Layer 2 of a small transformer language model trained on English Wikipedia (11 layers, counted from 0, width 96).
A neuron's activation on a vector x is squared ReLU(weights . x), where the dot is the dot product.

Input weights of the MLP neurons that the questions are about. A number n stands for n times 0.0078.
n20: 25 -8 10 -8 45 -12 41 4 -10 17 -9 8 19 -73 43 34 -34 6 -18 -42 39 -14 2 17 -3 14 -14 32 13 -7 51 -12 8 24 62 -32 -54 -8 22 -3 -11 8 -39 -1 -13 -35 -14 42 -1 38 28 -6 -19 16 -40 19 -18 -14 38 50 3 -14 0 -4 -38 -6 -28 -7 9 6 13 -48 -13 -27 1 -2 -3 -17 5 59 -11 -13 -4 35 -3 13 -16 59 -5 27 4 -5 19 -6 26 12
n31: -12 -8 -6 -19 14 26 -13 -14 9 16 41 50 11 -29 0 23 -41 -54 18 -43 29 -12 -69 -36 10 -26 -9 50 -20 13 30 7 -10 -16 -12 -20 27 10 -11 37 14 32 -17 -31 -22 79 -1 -1 -16 -28 -16 12 49 -3 6 21 14 -2 52 -30 -50 2 10 10 -17 15 5 -38 26 1 0 -41 -2 -28 21 12 7 30 -46 -18 5 40 28 3 -24 6 -33 -12 7 -25 -19 -9 15 14 -22 19
n38: -21 -36 -14 -50 -4 -3 22 1 -15 15 16 -47 9 30 -19 26 1 1 36 2 19 12 -3 7 -38 28 2 30 -3 -37 -13 -15 -4 10 7 -9 45 10 5 -4 14 -7 24 18 -15 50 26 4 -11 80 -4 -34 6 11 8 11 25 -4 4 -12 1 10 19 -18 50 15 -35 41 28 22 -19 41 29 17 45 -3 -21 -27 0 -13 -23 -1 6 -13 -8 6 29 -32 -20 -13 -9 -10 12 -20 -37 36
n50: 27 -3 19 -24 -16 -17 -4 -64 29 54 -51 1 30 -23 24 6 45 -15 3 -7 -46 -47 74 -15 15 7 -47 -56 -33 26 21 -41 38 -12 28 15 10 0 -25 -43 22 60 21 23 -8 -4 5 7 10 -38 43 36 -18 -31 8 6 -9 -1 -2 3 -31 -12 -31 -31 7 -14 5 23 -63 47 -41 -28 20 -5 -13 2 -45 18 -15 -4 15 -20 21 -3 -37 -1 38 51 29 0 -1 -8 16 0 -54 18
n56: 28 -9 -4 11 -11 29 -15 -22 8 -6 6 22 6 44 9 18 -26 -27 8 27 2 -2 5 18 -12 -43 19 19 -21 2 19 -34 24 -1 70 -24 -8 20 28 8 -9 33 -33 3 -39 -1 -8 -33 -46 -2 10 -40 -9 27 -8 -5 -45 14 -20 15 -30 2 -7 39 -3 11 9 32 39 18 10 26 5 1 32 -18 22 33 22 -36 8 17 -21 -34 15 -13 24 10 -26 -14 -8 26 -1 17 6 8
n104: -43 17 -10 11 23 4 -2 43 40 13 2 -21 -1 -8 -36 22 -2 -25 33 -14 0 -4 20 25 67 45 15 -42 18 -9 -27 26 -14 -16 -31 32 22 21 -7 23 -13 57 -19 -15 -54 -36 9 -25 -26 29 2 -5 44 6 22 14 -33 43 22 14 13 10 1 29 -13 -3 -23 36 -14 -22 -11 -5 -28 57 10 -8 19 40 -5 -21 0 -4 -3 -42 -1 -21 -6 -28 -50 -5 25 22 33 22 11 -12
n108: 12 10 -23 -22 -27 33 -1 29 -4 -39 2 -18 -15 18 -9 23 -35 3 49 37 10 17 -12 39 -62 5 56 -10 1 13 -6 19 -61 -11 5 -14 6 3 43 -27 -4 9 -5 1 -32 28 19 -25 12 7 6 -30 29 44 22 -48 14 -48 -8 -40 -20 51 -29 44 -11 -12 34 -6 34 -46 -14 -26 -54 3 32 -9 13 31 23 0 26 9 -19 -10 -36 41 -44 -15 -23 -34 12 28 2 -24 8 -2
n131: -44 9 18 -16 11 7 -2 12 11 11 -47 -15 16 -7 18 41 15 -13 -23 23 -27 -1 -1 9 -3 -27 2 -27 -30 -13 -32 -9 -35 0 19 8 -5 -6 -30 10 19 9 -8 -27 24 18 23 15 -23 -37 -34 35 -19 -39 -29 -45 -26 68 -10 19 12 2 -24 27 -34 17 44 39 7 -47 -9 21 17 -23 0 -12 50 46 -16 23 7 -9 -30 -13 23 20 11 9 -21 -16 52 49 2 29 -26 9
n152: 21 -7 12 -25 5 -17 -1 24 17 -20 35 54 42 -16 -23 -9 -10 -7 16 23 23 7 3 -43 35 -1 -19 -23 18 -6 15 38 30 22 16 14 -10 2 -18 16 15 -29 4 18 -45 -3 -13 21 5 40 -30 -11 -30 -9 -16 -28 -20 1 -66 -12 -5 -24 -23 -28 -18 5 -21 24 -5 -35 -1 -22 -7 4 -26 -19 31 17 18 14 -13 -24 19 -3 -45 -25 17 -8 -16 6 -14 -8 6 -18 0 -1
n160: -6 -36 -30 30 -7 -6 -17 -7 -1 -25 -13 41 19 10 -9 52 -8 -44 33 19 -17 -11 14 2 -4 -31 54 -7 -23 -15 23 8 -30 -32 11 29 -62 -18 -19 65 -39 -50 2 6 -26 14 24 13 -15 30 32 39 19 75 22 -2 17 23 -31 31 33 6 -10 14 -5 -21 -51 -17 -26 -26 2 18 -4 -44 7 25 15 -12 8 -11 10 2 31 -20 -28 -2 0 35 11 12 36 -23 -7 -13 -9 -15
n202: -35 -18 13 -22 7 11 -34 -22 18 -50 35 35 14 32 16 2 -38 -2 -21 -2 7 -25 2 2 -36 13 16 -8 -26 17 1 14 -7 -15 -7 9 18 6 -9 -1 -26 -14 -31 4 52 29 -14 -6 34 -44 -12 -28 25 16 -15 -33 -5 3 21 -30 -14 21 4 -1 -61 1 18 -47 -22 12 15 -75 -36 -44 11 22 11 -20 -13 11 28 -7 -9 24 -14 -23 -24 -27 4 -10 -28 4 -40 36 -18 30
n207: 5 9 -21 2 10 31 8 -20 29 40 25 -6 -1 -33 12 -37 -1 1 -11 13 -26 4 -22 -21 -33 -21 5 -3 -22 -27 29 -20 8 -23 -17 -28 -12 -3 -13 -9 10 -29 -9 -27 2 1 7 4 -8 -5 -5 24 -43 -31 9 -15 13 5 -25 -22 -11 -6 34 30 -29 -8 1 39 17 -24 21 8 17 18 25 -2 -13 14 6 5 -14 -42 1 53 -43 -16 11 20 -29 -21 6 -6 38 -8 -15 22
n225: 52 -37 -28 -8 -22 16 -22 -32 -16 31 12 -23 60 -30 1 -45 -21 12 17 -18 -18 -38 8 -7 10 3 6 -22 -16 5 53 -1 -20 27 11 1 -5 -2 -17 22 39 7 36 -17 25 -12 16 35 7 -17 23 6 -22 -14 33 10 6 -30 8 -28 -14 21 -41 -28 -16 -19 -7 -16 2 4 -1 -19 22 4 14 -35 44 -51 -24 -12 -17 0 11 11 13 -6 3 -25 -13 -6 8 -1 17 -17 -26 -10
n230: -9 9 -25 -1 -18 -16 -39 7 -27 61 11 -27 -16 -6 43 2 37 9 -43 -14 -39 36 -43 16 -36 -50 41 1 8 -8 -25 40 24 6 -7 -29 7 -29 -15 68 3 -39 -27 -52 -19 1 -19 -8 -22 -13 39 11 19 45 -16 -17 0 -2 -12 28 3 -28 37 35 6 7 42 -33 -41 -22 -29 25 23 22 -22 0 -13 22 39 -9 -13 9 -23 -7 -16 34 -25 -21 -2 12 -26 -12 -15 -32 -46 -22
n256: -5 2 -52 -32 0 24 -6 14 -5 -12 38 -34 22 -19 -38 -30 -21 -10 -8 -27 10 3 -8 -11 -46 -10 24 -16 5 -46 1 -10 -12 7 34 -15 3 18 -31 17 -26 9 -6 0 -10 -10 -10 44 -31 16 -20 33 18 -5 -16 34 -48 -21 -32 28 -24 36 3 4 56 9 42 50 22 -21 -18 -2 0 13 -15 -52 47 26 40 -9 0 -12 -18 10 -20 28 -24 0 7 45 -3 -2 -2 4 1 39
n276: 6 -40 22 17 -12 -11 -13 -2 -10 22 -19 -2 17 7 8 3 3 -58 3 17 -27 -17 -31 -16 29 -32 -8 -1 -5 -7 1 15 -1 29 9 -3 4 12 -8 -1 25 -39 37 -2 -15 -39 -24 25 -13 -9 8 -41 20 -7 -2 -2 -11 39 -14 -17 5 4 -30 -27 5 28 16 -27 -1 37 7 -22 10 -24 50 24 -30 24 -25 9 14 -31 84 13 -10 1 6 -29 -9 30 -8 -37 19 -2 -46 -1
n288: -16 -23 -23 16 12 -22 6 -18 -7 -12 -21 -65 35 49 70 -12 -19 -23 26 -43 -34 -1 -7 2 -62 9 -8 10 -3 13 -40 -12 65 -10 3 26 45 16 63 2 -15 -26 -19 -39 -20 19 -18 -27 -31 6 -16 40 -51 -17 2 -13 -17 17 8 10 -2 -2 14 15 -48 -15 -13 11 18 -5 -5 -9 28 -19 -1 -17 -16 5 -19 6 -13 -29 -19 -12 -24 40 0 14 4 2 4 -24 16 -25 -5 18
n312: -24 13 17 -15 -64 5 23 -34 11 -3 3 -28 38 6 8 7 11 -28 17 37 -41 -28 38 -6 21 -13 -32 -1 -6 32 -16 -86 20 -18 48 7 25 2 -11 -39 -14 17 1 -2 11 10 8 23 1 -12 52 14 -51 -1 -12 -12 -15 17 1 -12 -20 13 37 -30 -41 -1 -15 23 -31 -38 22 -24 29 -6 -1 -16 -6 29 -5 14 6 -34 2 7 1 8 17 35 -7 24 8 -49 -10 -5 36 -24
n328: -14 -52 10 -2 -2 20 44 -73 15 66 34 49 38 -9 40 6 -4 1 3 -31 22 -59 56 45 -44 -24 12 16 2 -16 -22 23 -9 -23 -4 -9 -38 -5 -33 -29 46 -9 0 -32 4 36 -20 -19 -17 -3 2 24 16 14 4 -25 13 -18 66 10 8 47 9 -9 -25 3 -47 30 -20 -2 -19 -40 32 -8 -20 9 8 26 -71 3 -7 0 -1 15 -20 -9 -5 -1 -31 48 22 27 -12 -16 -1 46
n342: -14 12 10 7 14 37 -16 10 -53 -10 25 2 1 15 -2 -10 -42 16 -19 57 23 -1 20 -13 14 21 -3 -2 -19 -20 8 -33 -27 11 1 -3 -6 54 1 -17 16 -3 -13 11 -5 16 9 -24 -50 23 3 37 -23 16 -5 -1 -11 24 -37 -28 -17 27 -41 -44 44 -9 17 13 21 1 -21 24 -17 -8 15 -15 -9 -11 28 -14 14 8 27 8 0 -8 -49 -25 -17 26 -19 6 28 -11 36 3
n354: -46 16 54 -15 -44 2 35 -47 32 16 -9 19 -50 11 9 19 3 -1 22 -61 5 -36 -6 36 6 -81 -42 -38 15 -10 -14 -6 -27 -72 -39 -38 20 -1 -23 6 -19 54 17 42 39 3 -23 -94 23 -31 25 0 -90 -43 50 37 -29 17 14 -26 -12 -18 19 -28 9 -55 39 19 -59 -1 -59 35 7 38 22 -13 -32 -17 -19 -21 10 24 49 21 34 52 -6 -15 33 -6 42 11 15 41 -44 -4
n365: -38 28 -22 34 -24 25 -35 -16 -33 -2 8 -10 16 -22 -18 1 -36 -17 -33 -32 -9 -7 22 -44 -51 -24 -2 15 -33 10 36 -41 -7 -12 7 12 -12 41 -25 -37 7 68 -24 -32 1 -11 -7 -19 -25 -9 13 2 -35 -4 45 30 -49 36 10 11 33 21 -7 -20 1 36 8 -23 -9 -17 -15 -30 -2 -15 17 -2 -6 32 37 18 -10 -14 -11 4 -21 8 -1 -18 -4 -17 9 -35 -30 6 27 -1

Each question shows a token from some text and the vector x that enters the MLP there. A number n stands for n times 0.039.

" awarded": 15 16 -15 -13 40 -9 -60 -20 24 -21 42 -12 -10 -35 -11 -15 -5 -4 -14 15 15 -10 20 -29 -27 -16 14 25 11 10 -30 31 -19 0 -12 3 -17 13 -2 -14 0 -8 29 -3 14 8 28 8 14 -7 10 -10 -42 -39 44 9 -3 -6 18 6 24 -31 7 0 -16 5 -5 -4 27 -23 49 7 7 5 -7 4 -6 29 -18 -31 17 2 9 19 -5 -4 23 24 -18 24 -31 3 4 9 8 15
Which of these neurons fires most? n207

" character": 41 -1 -17 -27 20 -10 -57 -10 9 -25 16 5 22 0 -18 11 -13 -5 -2 26 12 18 -4 -28 -13 8 22 7 27 33 -36 -10 -13 30 -11 -2 -17 34 -10 -16 31 -11 10 9 22 26 -1 -3 13 -2 38 -20 -9 -23 27 12 -15 -3 -10 9 18 13 -36 -12 -1 5 8 2 21 2 -1 19 2 12 -23 -1 -1 -4 -35 -11 8 -1 36 -10 -31 2 -22 29 -1 40 -32 -15 10 -20 20 7
Which of these neurons fires most? n342

" to": 16 21 -44 -12 22 -23 -60 -11 13 -26 24 -3 12 11 -19 1 8 -14 1 -2 15 32 -12 -22 11 12 -5 12 20 26 -24 9 9 -58 16 -5 -10 19 25 -20 4 4 -8 5 17 29 27 29 -5 -16 1 -29 -18 -34 18 -9 7 -25 23 43 1 1 -28 7 -1 27 -17 8 3 -15 15 8 7 3 -10 2 9 -4 -34 -16 35 7 18 -9 13 22 -6 22 -7 22 -10 10 -3 4 -10 21
Which of these neurons fires most? n31

" Dean": 12 -23 -10 -23 14 -11 -2 -25 19 -17 -4 -3 29 19 -44 -8 0 13 -21 16 30 24 -25 -61 21 -16 17 0 9 25 -36 11 -4 12 9 -4 -26 30 -10 -33 18 5 -27 11 9 0 20 6 4 4 21 -12 -38 -13 20 29 -36 -5 -6 -5 10 -12 -27 15 0 13 2 -26 32 -17 0 19 -10 -1 -24 15 5 14 6 -8 24 -7 -17 -31 -6 5 4 14 -11 14 -4 -11 -17 -29 5 17
Which of these neurons fires most? n152

"-": 25 37 -14 16 23 -26 -59 -11 -7 -19 14 19 -43 66 -8 -11 24 -1 5 4 16 32 20 -8 19 -2 19 9 20 12 -31 28 -22 -33 23 2 8 4 13 -3 4 2 -30 5 29 21 20 -4 24 -16 13 -1 -20 -31 35 -5 16 -5 -3 1 -14 -10 -14 -26 -10 7 6 -14 -5 -26 24 34 -9 6 -17 13 -12 -11 -49 18 12 -5 -17 5 25 8 -14 17 -9 27 -25 -22 -19 25 -2 9
Which of these neurons fires most? n202

" her": 27 18 -9 4 25 -2 -55 -19 20 -4 20 -31 -26 10 -30 5 -11 -25 -6 34 -6 -6 9 -18 30 -1 24 -25 16 15 -29 30 -18 -15 22 -7 -11 45 -3 -15 11 1 -33 5 -8 0 -18 -4 22 17 38 7 -6 -20 14 4 7 -10 25 23 14 -5 1 23 10 28 -2 -29 20 -1 43 19 22 13 -10 -11 3 -18 -29 -14 32 28 11 -26 14 -9 -8 27 -31 19 7 17 24 1 -3 10
Which two neurons fire most, strongest first? n104, n56

"j": 0 -8 -16 -5 -10 -28 -2 13 -20 -28 2 -5 -8 -17 -26 5 21 -10 0 9 17 52 38 -31 14 0 15 53 -11 16 -11 5 -8 -3 -47 12 -30 -14 -12 -6 29 27 -37 22 20 -8 5 -10 6 22 4 10 -32 -38 0 -1 -24 -5 3 4 -23 20 -28 -24 3 24 4 -29 16 -15 16 28 12 26 -3 13 11 -6 -2 -2 41 19 5 -46 -12 20 -6 18 -25 -10 -27 5 5 -10 29 15
Which of these neurons fires most? n342

" Assembly": 36 -23 -10 -6 38 -9 -49 -7 27 -14 -11 -8 -2 -30 -14 -9 -12 0 -12 0 27 23 -2 -24 9 -7 8 27 -2 17 -37 16 -2 7 4 -2 -4 23 -8 -14 16 -25 14 -4 -8 30 15 -12 1 39 67 -17 -31 -15 4 1 -48 3 17 35 4 -22 -8 -5 8 19 5 2 6 -13 35 35 16 -2 -13 23 -29 2 -35 9 -4 3 16 -10 -14 14 -13 35 18 13 -4 4 18 7 8 37
Which of these neurons fires most? n20

"op": 10 -7 -19 28 18 -19 -11 -15 26 -30 -24 -23 -27 15 -4 8 36 17 -30 8 25 67 -19 -7 -33 15 11 36 49 -3 -27 27 -5 26 27 -14 -17 37 -20 -17 29 3 -12 3 -5 -17 31 7 -18 9 11 -21 -2 -7 8 6 -33 -6 -14 22 -11 11 -19 28 -20 4 5 9 -5 2 -4 40 20 21 -7 14 -2 3 15 -12 28 0 -5 -20 9 29 11 -14 5 9 -36 -6 -20 -6 12 0
Which of these neurons fires most? n230

"abad": 8 -38 -32 10 -2 -29 11 -23 19 -29 -25 17 3 19 -15 -9 14 10 -12 21 17 37 -37 -23 5 -12 24 27 13 1 -26 5 5 5 -27 1 -20 19 -19 -36 -5 5 -16 -8 9 -2 -1 -6 10 2 21 10 -18 -12 -1 -2 -48 7 -6 14 10 -4 -24 -8 5 32 14 1 15 -11 33 52 30 10 -7 32 11 -35 15 -19 15 -21 -15 -39 11 18 1 32 -27 7 -22 -10 -6 0 -15 23
The most active neuron and its activation: n56, at about 2.6

" re": 32 -34 -2 11 33 -18 -35 0 29 -27 34 3 -32 19 -32 12 12 -2 3 38 24 8 0 14 6 6 -2 29 -16 26 -26 29 16 10 5 -2 -17 43 -5 -9 11 -1 -15 9 13 -2 37 40 34 -48 16 17 27 -9 30 -6 38 21 7 4 -7 -14 6 -19 15 25 -24 11 5 -14 16 -17 15 15 -33 7 -29 -15 -22 -3 11 -3 16 -35 -8 8 -13 0 23 12 2 -12 -9 -1 -8 14
Which of these neurons fires most? n202

" Mi": -15 -15 0 15 48 -8 -69 33 19 10 -19 -4 -4 -1 -18 -5 -4 16 -17 4 27 33 0 17 22 7 16 7 -4 1 -11 19 10 -8 -31 -6 -6 67 -15 -18 16 12 -13 20 -1 -15 20 -11 7 -8 9 18 -29 -31 29 7 16 0 50 -14 10 35 -6 7 -20 9 -15 -2 13 -31 24 39 25 17 -14 8 -11 17 13 -1 16 -6 -6 -18 -9 -17 28 31 -16 15 -21 -11 -4 -3 6 -7
Which two neurons fire most, strongest first? n104, n365

" concert": 18 -9 -5 -5 14 -28 -31 -30 13 -33 22 -3 -2 -20 -5 5 -25 -18 19 28 28 -15 -29 -11 -6 -17 15 -1 26 10 -31 11 -8 31 35 11 -14 37 -14 -25 20 1 -8 7 -3 -5 -9 -14 38 7 43 -20 -14 -27 22 11 -10 0 -3 21 30 -13 -21 7 8 -8 19 12 12 0 47 21 9 3 -22 17 17 3 -43 -13 23 -8 32 -19 -18 26 2 22 1 30 -24 6 -9 11 5 10
Which three neurons fire most, strongest first? n276, n152, n56

" has": 32 14 -22 -5 20 -26 -43 -11 13 -36 39 -12 -26 13 -37 -12 -1 -5 -5 7 20 18 11 -37 -22 -12 5 2 23 30 -26 9 -23 -11 -17 -8 -23 44 27 -11 2 11 23 0 -3 24 -2 3 9 -9 38 -25 -3 -4 14 2 13 -7 33 7 -13 13 4 7 2 7 -29 -14 -8 -13 44 21 32 2 -5 23 6 20 -13 -16 13 -38 22 4 9 24 12 32 -23 22 -8 21 2 -6 -8 12
Which of these neurons fires most? n108

" in": 24 25 -21 -4 19 -24 -46 -4 15 -37 1 -16 -12 8 -31 -6 14 9 -20 1 9 21 2 6 8 -9 -26 14 30 18 -36 15 4 -18 11 4 -14 29 27 -12 -6 11 7 14 21 24 11 26 12 -15 5 6 -18 -20 19 -11 -1 2 8 49 24 7 -24 7 0 18 -7 6 9 -19 37 1 20 4 -15 6 -14 2 -36 -22 1 -4 13 -21 9 30 3 23 -18 18 6 -5 7 3 7 45
The most active neuron and its activation: n288, at about 1.7

" and": 28 41 -22 -1 16 -26 -62 -22 7 -25 22 0 3 19 -5 -10 -10 -13 -6 8 13 -33 -19 -14 11 7 -27 25 6 31 -30 6 -14 -26 7 2 -36 31 9 -27 15 13 18 31 22 17 15 -4 2 -22 42 -7 -33 -21 12 -16 0 -5 -2 23 -2 -5 -20 -7 -8 15 -23 2 -1 -8 52 33 -1 9 -9 0 6 -4 -43 -2 18 -1 8 -7 6 -2 0 26 -28 24 -6 -9 6 11 -38 6
Which of these neurons fires most? n312

" his": 25 29 -18 -3 21 -13 -41 -29 19 0 26 -1 -18 13 -18 -1 -8 -25 16 14 -15 -23 16 -20 29 1 19 -4 15 31 -34 39 -11 -9 -2 7 6 36 -12 -13 8 7 -18 9 -4 -1 -4 30 34 0 25 11 -17 -11 2 5 -2 -18 28 34 5 -5 -5 1 10 21 -12 -13 10 -16 50 33 26 4 -2 -4 29 -8 -36 -1 22 35 18 -10 25 7 -12 39 -41 11 3 10 10 -11 -13 25
Which two neurons fire most, strongest first? n104, n225